Layer 5 of a small transformer language model trained on English Wikipedia (8 layers, counted from 0, width 96).
A neuron adds its activation times its output weights to the MLP's output. To switch it off is to set its activation to zero at one token and run the rest of the model.

Output weights of the MLP neurons that the questions are about. A number n stands for n times 0.00096.
n27: -33 51 63 32 -35 39 -38 -135 -19 -76 97 -181 161 -112 106 6 -159 -34 136 234 -33 -30 16 -91 48 -206 -13 -23 -58 16 -202 0 -41 -27 -145 136 -76 -131 -3 -81 60 -31 183 4 30 64 59 -191 -21 -156 -3 -116 266 -26 43 -160 191 -87 -86 179 -93 -174 -82 -278 -20 63 -84 -15 -44 47 -177 -101 69 -68 203 -127 120 5 -40 44 -57 95 -37 81 -129 17 -268 -87 -25 -106 -66 102 -17 23 -172 -115
n49: 39 154 -215 -114 0 -25 -41 -11 -3 37 121 0 -128 -65 53 -363 -10 315 115 -91 -103 -104 42 -72 91 37 -5 -154 100 -7 46 120 17 257 247 3 102 -111 122 -39 43 -134 148 -102 143 -91 30 -154 -145 -112 -223 170 25 133 122 -14 -36 -139 -105 -45 -203 -163 -72 149 -131 202 -108 -155 -14 211 -102 39 142 136 -17 -218 -57 249 61 21 -43 -46 -93 52 164 -43 156 59 -80 116 -81 24 11 -160 -179 -119
n100: -126 332 -67 -101 157 94 -13 116 -148 -16 -48 -20 -107 119 -204 124 149 -78 -135 28 6 72 7 7 -20 147 -400 11 -159 48 -161 -60 51 185 -151 -73 -21 140 155 -271 -84 -11 3 -194 -117 149 30 4 -148 29 -184 179 -41 12 115 -73 -145 -25 -65 228 -22 -101 -42 254 -142 30 -243 -101 -155 22 7 85 -39 38 23 -169 66 -198 -30 60 57 38 -83 98 47 -137 -3 57 142 112 -52 -33 -21 -38 147 103
n119: -62 102 -51 -7 25 -4 148 -21 -108 -54 170 10 165 -68 213 28 73 111 43 -161 23 -158 31 -78 192 -20 285 -18 -122 -402 49 12 -77 215 95 20 -14 65 122 138 69 -145 -4 155 135 -174 -20 22 53 -115 106 265 103 -12 20 171 117 -98 10 26 -7 -228 -50 -144 -7 -101 15 -94 121 66 31 -97 47 -110 102 85 -32 -89 47 -51 157 -202 66 -19 -196 -87 3 -18 -146 -94 260 -217 -73 273 -151 14
n146: 172 -97 -105 -83 186 -5 -17 0 0 21 -112 -18 -13 408 -66 218 262 296 109 -105 59 94 127 -23 172 52 -53 259 -47 244 -44 -152 172 -88 -138 43 -105 -33 -295 -125 -54 -271 49 -233 -28 22 34 -213 230 47 -9 -31 -45 102 10 69 67 83 -102 -105 -47 144 -205 59 -90 -136 -39 -102 92 28 167 -66 18 144 82 306 157 -232 159 117 91 231 -224 -141 324 -311 140 -451 -40 82 -29 -150 296 -144 195 -189
n173: 130 -138 -249 129 14 21 -239 -82 -46 -8 -66 -58 118 50 -86 -30 -232 -48 127 215 160 -98 -210 -84 44 160 27 -79 229 130 -207 148 -232 -4 86 76 11 93 -58 -125 26 -101 -21 24 -39 106 146 -4 119 -102 46 -66 153 0 -50 -188 -14 -239 89 -100 -29 196 -46 199 4 -20 154 -85 51 83 -27 -51 298 -115 30 14 -21 -44 -20 51 -112 -26 47 175 98 -117 -51 -22 -116 188 -143 0 108 0 158 -170
n177: -22 -59 147 -29 -64 -33 11 116 36 -140 71 -45 -61 68 8 -61 -100 354 -298 -16 -87 22 -106 58 86 9 222 -22 -157 137 32 -39 -56 -14 -16 23 -189 30 -102 8 -15 -214 -24 0 -22 67 -83 70 -140 51 -109 38 -33 31 -90 26 -119 -134 -99 -87 9 -32 -33 278 86 -21 -80 46 -58 -31 26 15 -47 -16 3 87 133 145 -75 -119 -20 475 -139 37 102 3 114 3 56 -75 -91 42 28 33 103 10
n205: -33 3 -5 35 -5 62 -52 68 51 54 -18 83 -10 32 -43 -146 65 -217 217 194 -72 -14 -12 -26 -156 194 -91 -32 118 -15 51 59 55 -34 -104 -27 -44 -108 181 20 -10 -50 -119 -126 18 -116 -73 98 57 -177 -5 31 72 -75 -119 101 -36 -31 -65 -57 -30 77 -93 -31 -30 -3 -53 -116 20 104 59 -131 -21 -28 37 -18 77 -161 24 47 -35 -427 114 -37 -53 31 156 -79 38 -164 210 51 0 49 84 -42
n232: 52 5 -77 183 186 130 51 -112 -205 -61 -8 -81 22 140 160 -139 -85 -78 412 -22 -14 -175 -44 11 4 -39 -169 -209 142 -78 175 -283 -211 -194 97 -130 81 52 43 -154 161 118 4 -314 -147 -81 -161 78 -56 -51 -143 109 -79 30 -46 142 94 -124 -19 -20 -76 -4 -38 8 154 88 139 0 -220 255 -14 38 -108 -151 -69 -185 72 105 -50 -117 -7 -111 224 55 -39 115 234 74 -96 73 -138 -122 31 -26 -280 -170
n274: -85 -58 -85 68 233 84 -34 -60 -231 171 48 -59 12 -64 -16 -136 -9 -33 17 234 -75 12 -177 -16 -6 99 147 -154 50 160 35 49 103 46 -111 -174 52 -132 20 -117 122 69 108 205 62 -94 36 99 14 -254 -128 32 -150 4 -176 -96 45 134 -41 61 -13 16 149 -98 104 12 38 -139 62 139 -207 158 137 -87 -49 86 35 -98 -146 -120 9 -6 -160 67 -203 107 -112 -109 -62 -10 114 85 -178 -61 -43 -18
n287: 34 89 31 0 46 -28 -107 91 -150 161 117 118 -33 65 121 -99 125 -245 4 172 -167 -56 126 180 -112 4 -134 203 -13 -9 -6 114 -57 -67 -21 -65 -119 82 -48 52 97 17 -113 156 28 24 50 -22 -204 -161 -19 -28 -40 -94 -41 -68 104 209 -151 -167 -150 3 -118 -61 -337 6 -50 -26 87 109 -126 -6 97 -133 44 96 55 -176 -76 220 113 -102 -54 29 0 119 -63 83 9 -19 -126 132 6 46 -39 -147
n306: 82 -128 159 -13 137 158 64 102 70 39 -79 -91 -6 260 -33 -39 12 52 -63 15 53 -21 -58 -10 -143 4 -52 -157 10 43 56 -83 -88 -48 -33 -19 58 82 -207 181 -117 93 7 118 89 124 6 79 -159 163 -44 7 -176 -94 -224 -167 -43 133 -114 -4 200 58 -87 -211 119 -97 54 110 -229 -124 -219 6 -139 -410 -38 60 -70 0 25 -45 -149 43 -183 -24 -17 57 -119 34 62 -88 -193 25 21 80 0 22
n315: -38 -75 14 10 -99 -147 174 41 194 -137 -72 -20 -241 10 -51 -23 120 359 144 -92 94 -38 -13 83 -54 -115 -73 4 -97 31 10 158 78 85 -34 46 -229 -86 180 -182 29 -48 -65 99 121 -34 118 25 -107 191 -181 151 41 39 -88 -67 -282 -11 149 -11 0 -44 154 -182 0 95 -187 160 -77 -14 -86 6 -25 128 27 252 131 0 26 -90 -108 317 22 22 -58 35 -20 89 192 -81 89 -13 -68 -203 280 205
n323: 106 131 -11 89 63 168 14 -355 -37 -12 -84 -159 55 -3 10 99 13 -24 43 172 185 83 100 -120 87 32 -42 -36 118 66 -160 -4 155 58 21 286 -7 152 73 -28 20 250 143 -303 -65 -45 -87 -18 -87 -55 0 0 -4 -68 39 -7 18 -80 -83 60 4 185 146 -174 126 -59 -84 -133 302 -15 -54 -132 -219 18 -27 -11 169 -389 -47 188 26 -265 -11 184 37 122 -41 186 10 -176 -72 -47 76 25 78 125
n365: -60 33 207 134 129 -52 -107 17 59 128 -130 51 -94 -89 -31 -67 -45 24 42 -48 -23 -144 37 -125 -47 131 122 -163 101 58 -31 -41 199 -156 99 -3 95 41 -54 17 48 163 -184 -85 -67 51 82 -160 51 310 -46 72 -189 8 -293 73 17 -67 118 -150 142 -124 129 -91 427 3 60 133 -67 -21 26 3 35 -207 66 -183 -172 -24 23 -173 22 70 64 4 -50 70 227 -11 -88 59 -167 -122 85 93 -143 -135
n368: 12 74 -143 -46 7 124 -139 98 -16 -143 37 0 -33 -182 -24 -69 -58 -100 69 28 -124 25 13 89 60 55 -224 102 -299 27 -64 204 -120 -25 -78 68 -146 -69 195 -44 73 209 -30 -61 112 -20 0 134 7 -21 14 -173 -20 81 237 -69 -24 -161 13 25 112 -46 -45 67 -118 27 122 -61 30 46 -143 -47 -174 120 -7 -137 147 -162 -72 419 -91 -319 96 203 185 180 -26 95 70 -125 -129 20 -242 24 69 -49

Each question names a token from some text and the token that comes next. It shows the activations a of the neurons there, in the order above. A number n stands for n times 0.023.

Then comes g, the gradient of the next token's log-probability with respect to the MLP's output, scaled to length 1. A neuron's effect is roughly proportional to its activation times (output weights . g). A number n stands for n times 0.00091.

" He", then " built"
a: -2 0 2 11 9 -66 5 -57 -2 0 11 3 -254 8 -10 -3
g: -69 -79 34 22 -61 59 -83 -128 -3 31 -112 -11 -66 7 80 -7 89 9 69 -7 -186 -5 207 -422 90 23 84 -127 -3 -60 45 6 -136 213 205 41 -41 162 59 52 71 -175 -37 -125 139 1 -86 -144 56 -6 146 49 193 4 -31 -111 -33 -155 -20 175 -73 -34 -145 57 -59 -90 -15 -186 -78 17 -19 188 -88 -170 43 -24 232 89 -15 -144 49 -7 -44 -31 268 -205 -10 -2 -157 -138 -47 29 -104 -84 -175 -55
Which neuron, switched off, raises the next token's probability most? n173

" the", then " early"
a: 0 9 -1 6 -5 -1 -3 -1 24 -7 -55 3 6 -1 1 -13
g: -17 -101 61 131 216 3 -68 27 -4 89 45 33 -54 -110 -59 49 244 28 -60 21 9 171 146 4 -96 102 58 57 344 201 -25 -32 59 -69 -143 72 -11 79 -239 -9 4 50 -103 59 126 17 -62 102 197 27 29 83 -24 -95 248 -162 78 25 -36 146 -119 18 -149 -39 -77 312 37 -51 -59 15 61 116 98 155 -206 142 -168 47 -123 -126 108 45 -24 -60 314 18 55 57 -37 92 0 -18 100 -10 47 55
Which neuron, switched off, lowers the next token's probability most? n368

"ix", then "ed"
a: -6 1 1 0 -3 -4 -4 147 -2 33 2 8 -6 -8 0 1
g: 37 116 97 88 -3 50 -54 -136 -18 -56 -116 1 -75 -44 -102 80 -131 75 17 -3 149 -207 -36 -34 12 -126 -96 -151 -37 -67 -45 -120 167 -25 -136 21 -142 132 143 180 91 -162 60 -172 -93 -39 111 106 15 -63 1 -112 76 242 -71 0 -5 41 73 33 -63 152 25 224 -177 188 -191 57 11 -92 160 105 -59 -87 37 -3 75 -202 -110 -7 -90 -5 -25 -4 333 129 53 -153 11 -133 47 21 292 25 -215 -12
Which neuron, switched off, raises the next token's probability most? n274

" Pe", then "ja"
a: -9 -3 0 1 1 0 -289 66 0 2 -6 -121 -183 -11 20 -2
g: -130 84 122 -238 -21 -112 103 -158 -56 209 144 205 123 -118 -116 31 -108 31 -85 -31 -35 4 -24 227 50 -40 -4 59 -290 93 6 -72 24 220 -9 116 -56 -90 65 75 -18 -49 -125 -57 60 24 -30 -26 67 -68 -2 192 166 -324 128 132 69 22 -31 43 159 -14 284 36 40 57 23 53 -17 84 -51 -88 205 116 -87 -126 172 52 28 76 90 28 18 43 113 -77 -87 -30 -189 -61 107 -92 -171 -110 84 48
Which neuron, switched off, lowers the next token's probability most? n306

" Fl", then "int"
a: -11 6 5 0 -10 0 -81 1 -6 1 7 -327 -6 1 -250 124
g: 7 -88 -265 -148 21 8 185 -13 -121 209 -219 -46 108 48 3 55 -41 -16 35 51 15 88 23 -41 -124 -143 -4 96 -26 -46 -341 -158 -38 90 68 -47 118 -53 -50 -124 11 -75 -150 -8 -114 160 50 -209 -17 2 11 -63 -48 37 98 -149 -39 85 55 -58 -125 316 -18 -11 138 83 -226 -177 -69 -21 -85 -13 -144 -192 161 153 20 -33 -131 212 -22 28 -107 -7 -166 -62 -112 18 -119 13 6 -56 -89 -119 88 106
Which neuron, switched off, raises the next token's probability most? n306

"G", then " 20"
a: 7 -5 -81 -1 2 -3 0 21 44 -9 0 0 0 -1 0 -25
g: 75 -179 62 -41 193 -29 183 -218 50 -156 172 -11 129 163 -122 39 -19 -2 -48 11 167 -144 68 -1 -236 -152 95 -265 -55 126 -61 225 93 -190 123 -115 -108 -76 -134 65 -28 129 56 97 -13 121 -37 -62 -207 11 -46 -71 -135 12 38 -9 24 -107 63 101 -213 -94 -241 -57 -38 72 57 -124 23 130 -16 227 -14 -70 -45 11 18 80 24 -149 -52 -46 -116 172 -25 150 -103 -23 -82 -57 -141 -66 30 93 -98 15
Which neuron, switched off, lowers the next token's probability most? n100

",", then " sent"
a: -2 -3 2 -6 5 14 1 2 2 3 13 3 4 -18 6 -1
g: -130 -23 -143 57 -62 166 -194 -224 77 10 44 -14 -174 -24 29 85 -152 -107 38 -71 -67 -193 94 57 -42 133 52 116 -14 -51 -192 128 37 -28 22 16 -125 74 -42 37 -9 236 4 -125 28 -10 -30 80 -173 88 129 37 -116 2 31 71 28 86 -11 12 20 2 82 52 95 -217 -7 18 86 -38 -142 -105 -66 -225 13 -58 52 120 -22 -402 -94 -77 200 -138 10 144 230 18 -44 -33 -138 -103 95 27 -287 82
Which neuron, switched off, lowers the next token's probability most? n365

"s", then " were"
a: -1 68 28 -14 -2 -3 0 4 78 1 0 -1 5 2 1 5
g: -10 -127 164 -50 35 22 -159 135 -8 -97 155 -147 -74 94 44 -137 117 71 65 1 -13 -101 -39 -78 -60 -213 4 -161 131 -150 113 210 22 -100 158 -20 25 231 -22 -14 -92 78 -31 5 -306 83 64 -141 16 118 -127 46 240 22 -46 -176 101 -118 -1 -4 -76 79 -90 117 -195 184 -75 -13 174 -112 55 -147 56 -77 39 92 83 78 76 -25 -99 30 9 -17 1 9 54 88 132 142 236 104 234 85 117 -129
Which neuron, switched off, lowers the next token's probability most? n49

" on", then " three"
a: -13 -6 3 72 0 -20 11 0 9 4 18 0 6 -1 -9 -2
g: 109 -88 -23 -239 -46 -57 -106 -70 7 -31 -55 -83 11 106 143 -23 -175 -59 50 -14 -175 -16 -90 -13 -21 -35 98 -73 61 -50 -5 -176 -110 18 15 -29 -27 205 -141 -123 3 -282 -58 119 -42 -11 58 361 29 3 37 -22 115 8 -44 2 -25 -24 102 27 -193 -59 -256 90 138 -264 73 170 -9 -80 -64 10 79 -1 253 149 255 112 55 -54 110 -2 14 -98 -204 24 43 -187 18 -29 20 97 95 -37 179 -46
Which neuron, switched off, lowers the next token's probability most? n119

" are", then " attacked"
a: -10 -7 4 0 -13 4 3 0 4 -17 -51 2 2 -1 -9 -2
g: 112 169 150 51 -208 -76 -135 -125 242 -166 321 89 -28 57 110 -28 -54 -52 27 -9 -164 -165 215 135 -32 74 -57 -43 -92 -165 -110 -64 95 -12 126 110 -100 56 -73 48 -89 -62 -113 -98 -15 150 -30 -85 -47 -100 -53 97 30 -73 173 -38 20 -49 51 -162 -29 59 108 177 159 1 36 201 47 -74 26 -2 43 -268 -161 197 -8 -143 12 -142 -141 -2 120 28 147 174 110 -32 -26 115 -23 3 21 -84 -94 -89
Which neuron, switched off, lowers the next token's probability most? n274

"ian", then " fe"
a: 6 -5 5 -2 -8 0 -35 17 31 -8 7 -1 -3 2 2 4
g: 37 47 -53 -152 -237 176 41 -123 -30 -11 -79 -63 59 42 -189 63 -100 -8 22 -62 155 -21 66 41 12 211 77 158 110 -240 -132 -210 113 -185 -111 100 35 -152 -135 -90 152 114 287 31 -188 -104 26 289 182 117 93 -62 -53 58 -101 38 -49 25 57 51 -22 89 97 -88 168 -51 130 41 25 -109 -10 -69 89 220 -44 9 -13 46 -3 -25 36 -8 20 -192 -108 23 41 -24 -48 120 98 1 231 90 -68 106
Which neuron, switched off, lowers the next token's probability most? n177

" was", then " alter"
a: -2 -2 1 2 1 -8 1 0 4 -1 -48 1 5 2 -11 -2
g: 123 76 77 79 -124 -53 21 19 -60 118 -77 45 84 -106 -60 82 6 12 23 -48 -198 168 -8 220 94 -43 115 -218 31 105 -50 13 -38 101 219 -46 -57 88 -22 152 -219 99 133 122 -92 -48 64 147 -3 -78 -181 -184 -29 121 180 231 -16 -209 141 8 -159 79 102 63 -50 -50 -16 38 -22 -57 119 108 -81 174 41 -26 148 49 -93 199 104 -2 -70 329 -83 -143 18 151 -154 151 -85 10 4 -105 -14 -18
Which neuron, switched off, lowers the next token's probability most? n287

"int", then ","
a: 0 31 -7 -7 -1 -3 0 55 -20 36 1 1 -4 -5 7 6
g: 34 103 101 58 -66 -42 -92 -108 39 -88 57 -173 153 -58 42 26 -22 7 45 49 -7 62 4 -104 -28 -1 156 -294 144 -27 33 -55 83 43 -106 138 190 -50 -38 92 -25 59 44 294 215 -130 -59 -83 -100 -112 53 7 -78 -97 -115 111 15 -127 -142 -82 -113 -94 181 -69 365 58 3 -117 -48 -18 -32 59 32 -108 275 -97 -110 208 -43 -46 240 -20 24 87 -161 28 15 57 -155 -30 65 -72 -167 109 -42 -137
Which neuron, switched off, lowers the next token's probability most? n274

" Ent", then "er"
a: 2 5 1 -1 5 -8 -85 73 -2 1 -1 0 10 0 0 10
g: 12 56 309 94 142 84 -123 -267 63 -244 -21 -139 -55 61 -40 26 -17 -17 46 85 41 29 -81 32 106 -122 -57 -71 173 5 -106 -41 -83 19 -32 -26 -65 19 141 178 -42 -4 33 51 -8 -101 15 7 -5 109 -8 -145 -119 -7 28 66 46 -65 86 -38 25 61 32 117 -19 71 -188 260 35 125 116 158 -159 -60 13 -100 -134 45 15 117 -63 -43 108 -476 -6 -175 -242 61 -34 -146 70 19 -109 118 -34 31
Which neuron, switched off, lowers the next token's probability most? n177

" Sp", then "ock"
a: -3 10 4 -1 8 7 -112 74 -1 3 -5 -151 -4 1 -59 37
g: -11 -103 120 -56 49 -7 -151 51 157 62 229 252 94 187 101 50 -79 -18 -18 -69 91 37 -22 -180 -115 105 -43 -34 -14 36 235 166 278 52 332 153 -44 52 76 -2 44 54 12 19 313 -106 -203 123 35 228 -44 -82 163 142 101 23 17 61 -63 62 -3 -20 20 102 -180 37 -65 6 -97 -20 -54 -25 -183 30 188 -65 -16 -11 -120 49 45 -51 38 -109 33 -38 -65 -134 168 -32 10 8 132 103 66 -8
Which neuron, switched off, lowers the next token's probability most? n205

"R", then "ay"
a: 55 1 6 0 -4 -9 -16 -1 -1 -7 5 -29 2 -4 16 9
g: 84 48 -95 215 -28 -80 -48 106 16 -196 92 13 -3 -12 81 -48 -287 -20 21 72 -152 -92 88 -81 -26 -213 -112 -67 -5 15 -17 73 39 -96 2 103 -199 -45 -19 -161 43 0 109 116 -19 -15 28 74 -69 -70 -70 -43 68 -293 127 62 23 55 -39 -29 57 -253 68 47 123 -190 -137 233 45 71 86 -21 -211 -56 108 -307 -40 -13 54 126 -75 -64 38 258 -56 192 -38 -68 -100 2 -110 -149 -42 213 63 -7
Which neuron, switched off, lowers the next token's probability most? n27

" and", then " being"
a: -3 -1 -5 -37 0 -20 9 -1 3 -1 0 0 14 -57 1 -4
g: -111 40 -182 -89 131 88 94 -116 -192 -88 146 46 123 93 58 -176 -92 95 55 -91 29 51 -8 91 -118 90 56 -191 120 46 51 -92 5 -103 -10 -86 54 181 299 -132 -1 -198 -137 158 -11 -29 74 154 65 -78 167 -134 106 131 -3 -57 -57 3 48 -100 -27 90 93 34 84 47 -94 100 70 125 -171 -202 324 -64 156 59 -3 76 -45 5 -103 171 -65 -60 29 90 -104 151 -45 146 3 56 222 -86 59 -115
Which neuron, switched off, lowers the next token's probability most? n323

" mine", then "ral"
a: -4 22 -1 -3 5 2 -2 30 -1 -7 5 1 3 1 0 10
g: 75 13 140 15 -10 -43 -120 90 -88 49 -284 86 -83 104 99 83 178 15 20 -104 -65 15 69 161 -18 10 -124 116 -77 305 -16 61 9 -182 -202 86 109 -100 -169 -250 -75 -90 -33 -151 49 168 -75 121 152 -9 -20 -144 -230 -52 128 28 43 42 -139 165 237 45 -119 3 -194 -62 -20 58 12 -103 -46 -104 51 71 -19 -123 24 -162 -83 -49 -21 1 39 0 232 137 -35 1 197 135 14 120 -35 -117 -22 47
Which neuron, switched off, raises the next token's probability most? n49

" police", then " station"
a: 0 -15 25 -7 10 7 -1 -14 10 -9 55 1 2 7 2 7
g: -39 -138 57 266 45 -98 62 -114 85 -43 -68 116 78 -158 39 98 -18 -27 -11 115 50 60 26 -175 148 -66 58 41 -45 116 57 -163 -44 35 83 265 9 12 -15 -70 -32 205 -69 -154 302 21 -58 31 99 130 10 -164 202 -122 -303 87 -21 -67 80 169 40 -69 178 55 -64 -86 45 55 -20 10 -18 3 -60 -173 44 -251 197 -74 40 -135 77 -34 70 33 62 29 -138 -42 117 -2 -24 69 -218 -38 -233 -61
Which neuron, switched off, lowers the next token's probability most? n49

" five", then " others"
a: -8 1 0 -15 2 2 1 -1 -2 -2 -46 9 -1 4 3 -1
g: -121 -8 137 49 2 -47 -90 82 13 46 92 240 -96 -139 -40 66 4 -79 87 79 55 -35 -118 -13 45 -114 143 75 153 -20 -131 284 -35 -66 10 -145 -193 -129 -65 154 -21 -49 -145 3 25 36 71 32 41 239 116 84 25 83 -4 -19 -12 229 -152 85 126 -21 -107 -92 -411 44 -85 164 -61 -18 -151 -106 -43 71 -65 79 139 -26 -162 56 66 17 100 -32 -285 -85 -100 -75 170 57 64 84 -5 -100 -94 113
Which neuron, switched off, raises the next token's probability most? n287

" for", then " time"
a: -5 -5 1 -1 -3 -2 -2 0 13 -25 12 -2 3 6 -1 -2
g: 134 45 -97 171 39 12 -141 -76 72 17 171 168 -6 -32 -191 146 35 18 14 20 351 168 -62 85 -18 44 19 178 5 20 -62 -12 -5 22 23 156 140 113 -11 -89 34 -95 -7 -158 -209 -160 -63 28 96 157 78 -116 9 -188 -80 55 35 321 -31 -30 -140 129 56 29 74 -20 28 231 62 -51 28 48 196 26 19 -13 155 -13 13 -54 -1 33 -183 26 -31 -212 -118 99 -247 -50 0 -158 62 -14 173 112
Which neuron, switched off, lowers the next token's probability most? n274

" hand", then " of"
a: -9 89 -2 -7 -2 -5 -27 25 0 7 3 3 6 4 5 -2
g: -114 38 -71 -36 -3 266 -10 -32 46 1 -19 -82 -80 -231 78 47 -144 8 -7 -17 -6 78 28 48 -26 -73 97 -20 -63 28 -208 -48 -67 177 38 63 -125 96 61 240 174 139 113 65 45 -36 -74 131 17 220 39 99 -3 -207 171 -126 9 14 80 -108 -161 -101 -105 -26 142 -9 90 4 -37 60 -31 208 -118 216 -16 128 247 42 -35 94 -215 -5 -14 195 173 -49 76 -62 -57 -171 -155 -42 -101 -50 266 -106
Which neuron, switched off, lowers the next token's probability most? n49

" subs", then "ta"
a: 14 2 1 3 4 48 -21 114 -7 -5 178 -2 0 3 0 5
g: 88 -50 58 102 -4 -111 161 -194 34 -155 -159 -46 -35 11 24 -19 -158 -34 68 59 87 -33 109 -38 -205 -2 2 53 0 83 103 -15 -39 40 137 -95 -147 4 -83 -142 -57 110 197 62 81 136 78 -196 0 59 -184 247 -91 -51 -122 118 58 -179 -69 -75 1 -15 94 29 105 -122 92 105 76 2 40 -32 -4 161 -144 -13 157 -80 152 107 -9 -72 -37 394 -258 81 -221 63 -220 -33 -58 11 89 -29 58 -119
Which neuron, switched off, lowers the next token's probability most? n173

" only", then " treatment"
a: 14 -106 2 -2 -5 0 2 -1 -4 1 -1 2 0 -3 -6 -2
g: -5 34 -223 88 -45 37 -161 60 184 28 -197 -38 142 -57 -85 -51 7 63 -7 -5 163 82 42 -67 -15 69 -74 32 -40 168 -186 -215 28 1 -16 -121 -126 -92 33 -103 254 252 120 -100 -85 -202 -64 112 69 19 174 -140 -172 -11 113 70 42 -8 -220 -129 39 -120 10 -113 -165 15 95 108 -12 98 13 -33 -234 89 -44 -30 -22 82 90 150 -55 1 36 -16 -203 32 -25 229 -245 -142 -32 -47 -37 -130 103 7
Which neuron, switched off, lowers the next token's probability most? n49

" St", then " Catherine"
a: -4 9 10 -5 1 0 -10 4 -3 -10 13 -104 -21 -9 -255 479
g: -136 12 83 121 -133 139 -72 -11 114 37 163 -70 2 -92 -220 -60 -10 -12 77 -49 -239 32 23 -32 88 -44 110 -52 -248 -108 -77 200 77 48 -161 -115 -234 -40 29 240 1 -71 -164 82 -46 -71 64 28 -145 73 -26 -25 -117 118 45 -126 -72 -58 8 -195 -94 -107 -69 206 77 -191 133 70 181 -32 22 58 -58 136 141 243 -62 46 -19 35 75 16 -103 129 -216 34 167 52 46 -181 -14 -6 14 106 196 3
Which neuron, switched off, lowers the next token's probability most? n368

",", then " however"
a: -3 -3 1 0 7 -23 0 5 0 7 -1 0 4 1 0 0
g: 29 124 -131 -244 -79 -112 -60 157 213 -28 -133 174 -35 -88 170 -38 33 64 -7 9 -65 63 63 -207 -29 -93 50 -37 -74 -43 -26 -104 -18 -142 -130 -7 -74 -23 -41 -207 -160 -71 -171 -104 -88 163 -64 -67 95 60 -49 155 -105 -8 -22 -136 0 -170 117 -178 -31 114 -89 116 40 202 -113 -12 -73 -95 227 258 -79 145 132 -292 -38 -20 11 -12 -20 149 -56 -30 -63 5 12 -101 -80 107 -250 -46 -132 33 -5 13
Which neuron, switched off, raises the next token's probability most? n274

"on", then " centre"
a: -1 76 -3 -9 0 7 -2 -1 -2 -1 -10 -1 4 8 -1 3
g: 14 57 121 -68 8 -219 -119 -148 40 210 81 -86 136 46 33 136 56 3 -11 70 156 -32 37 -75 202 16 89 47 20 83 111 -171 -5 -40 279 186 -21 -82 -246 -108 129 55 52 -108 163 62 31 18 -3 -43 -29 -13 121 107 -297 39 -14 76 70 116 -18 -131 111 -181 65 -191 48 -31 12 -72 -33 -32 180 122 12 -9 -117 154 65 -68 49 -14 140 -281 -114 64 -190 -98 42 -69 15 64 176 -48 -196 -60
Which neuron, switched off, raises the next token's probability most? n49

"The", then " current"
a: -10 9 0 -14 -29 2 1 2 -4 -14 4 9 6 -2 -5 -7
g: -8 -16 -139 -184 179 104 -25 260 -128 -157 56 -139 -132 -47 32 -23 223 56 -3 -49 37 107 110 74 -36 127 78 -40 -25 76 -103 -136 -120 -13 -35 -7 -29 -73 -317 -51 28 13 119 93 -12 69 78 41 130 -118 -72 45 -126 -39 -61 -15 -36 387 19 -29 81 135 -72 -124 -82 -142 88 50 -115 -165 93 13 41 64 110 -55 92 44 -137 213 224 70 43 198 7 -177 -172 -19 76 77 110 2 11 61 -120 -113
Which neuron, switched off, raises the next token's probability most? n146

" the", then " out"
a: -3 10 -3 4 -1 -1 5 0 1 -9 -20 12 0 6 -12 -23
g: 165 33 142 50 43 -58 -54 -92 137 81 141 154 -243 26 68 50 -100 44 -2 55 -26 -77 50 -100 124 1 -31 141 81 -9 -43 -2 0 -83 36 -47 161 61 3 -125 231 83 14 -44 -106 -144 -93 304 -12 -107 -19 212 -109 -78 237 2 67 109 -190 243 -44 301 -211 11 -1 102 -155 -62 -12 2 36 113 157 -53 131 -40 -149 -5 48 41 -123 0 31 86 200 -143 45 28 -68 3 -168 -26 183 123 -12 -15
Which neuron, switched off, raises the next token's probability most? n287

")", then " and"
a: 6 -3 0 1 1 0 -2 -5 -7 0 51 -1 1 7 -3 2
g: 23 2 180 -160 -99 -10 104 89 51 32 27 67 117 37 -108 31 125 -12 6 -4 -97 4 3 38 -46 -86 -105 11 21 -50 -165 -54 -129 -166 -99 -131 103 67 -6 -21 -81 -2 -116 169 -97 120 -11 -249 -30 -314 -109 60 140 170 -62 -33 23 -219 -121 -125 -3 -187 54 54 -263 130 -20 55 -112 157 86 125 68 -36 18 -252 -12 -5 38 175 32 -36 32 155 -28 53 -84 -203 -169 13 -206 30 -164 -33 148 -203
Which neuron, switched off, lowers the next token's probability most? n287

" was", then " no"
a: 0 -1 0 0 -1 -7 9 -2 4 0 -21 1 7 -2 -4 0
g: 43 -146 45 -40 -19 25 34 25 73 -170 314 98 49 55 -3 42 1 51 5 12 -36 -168 10 53 215 -211 -121 -168 -80 -295 118 -18 -192 -3 -60 -136 148 -81 8 -81 -240 -62 183 -189 -37 17 -12 -71 68 95 -116 164 -6 86 17 211 -73 97 -228 23 -114 -13 -191 135 64 25 -64 41 5 -113 74 119 -78 -3 -57 -7 -14 -212 -116 -86 -179 22 -66 28 -67 89 53 -112 53 22 -127 117 -76 199 10 124
Which neuron, switched off, lowers the next token's probability most? n287

" to", then " a"
a: -2 1 1 0 -1 0 0 1 -25 4 4 4 3 2 -2 0
g: -72 39 190 -210 -19 -59 -42 6 -14 -7 -159 -405 -17 21 121 -32 52 -123 38 46 -193 -11 146 16 -183 -124 78 202 -74 228 -259 -65 78 27 -24 53 -163 146 -8 -43 132 93 36 230 -53 14 -88 3 49 127 -19 5 -29 -68 20 -25 60 -14 206 -5 -71 -203 -112 -138 166 -114 -19 -109 107 192 -77 -10 1 40 -15 75 132 159 169 80 65 -66 -66 47 74 120 -29 81 88 -121 63 16 83 124 128 57
Which neuron, switched off, lowers the next token's probability most? n232

" him", then " gu"
a: 1 -7 -3 -2 1 -22 -2 15 0 0 -22 1 10 5 0 1
g: 66 -85 123 -205 101 67 -78 88 -98 -84 129 87 -7 167 -130 141 15 -24 -87 -74 56 99 39 230 -171 53 29 -13 -186 60 93 61 149 47 -11 -79 -5 -16 -76 -33 104 26 -179 -40 65 155 49 37 -1 80 5 65 -75 -103 -106 49 -27 196 -137 -175 138 166 3 95 107 -290 -72 -130 -44 -29 133 -197 10 41 -66 27 -92 -25 -131 -97 17 9 -93 -233 351 -14 197 -6 52 17 -117 -114 184 -91 -101 115
Which neuron, switched off, lowers the next token's probability most? n173

" of", then " 49"
a: -5 -22 -1 -6 -5 -9 3 2 -82 -11 -2 1 7 -11 -1 -4
g: 85 -42 109 -72 227 -70 -21 -10 -270 -101 19 114 33 126 -15 -118 99 34 0 -171 56 -91 35 50 47 -100 52 -212 -9 -131 99 175 -31 62 63 -153 34 -10 186 -19 7 -58 -58 -42 53 247 155 -128 -124 100 -134 -90 -114 -3 126 56 -12 -67 23 53 11 -89 -294 255 162 24 74 -39 4 178 26 -33 180 -45 7 -156 -6 -35 -30 -144 -116 54 -36 -26 339 -76 60 -58 21 134 -149 -161 -132 33 -95 -52
Which neuron, switched off, raises the next token's probability most? n232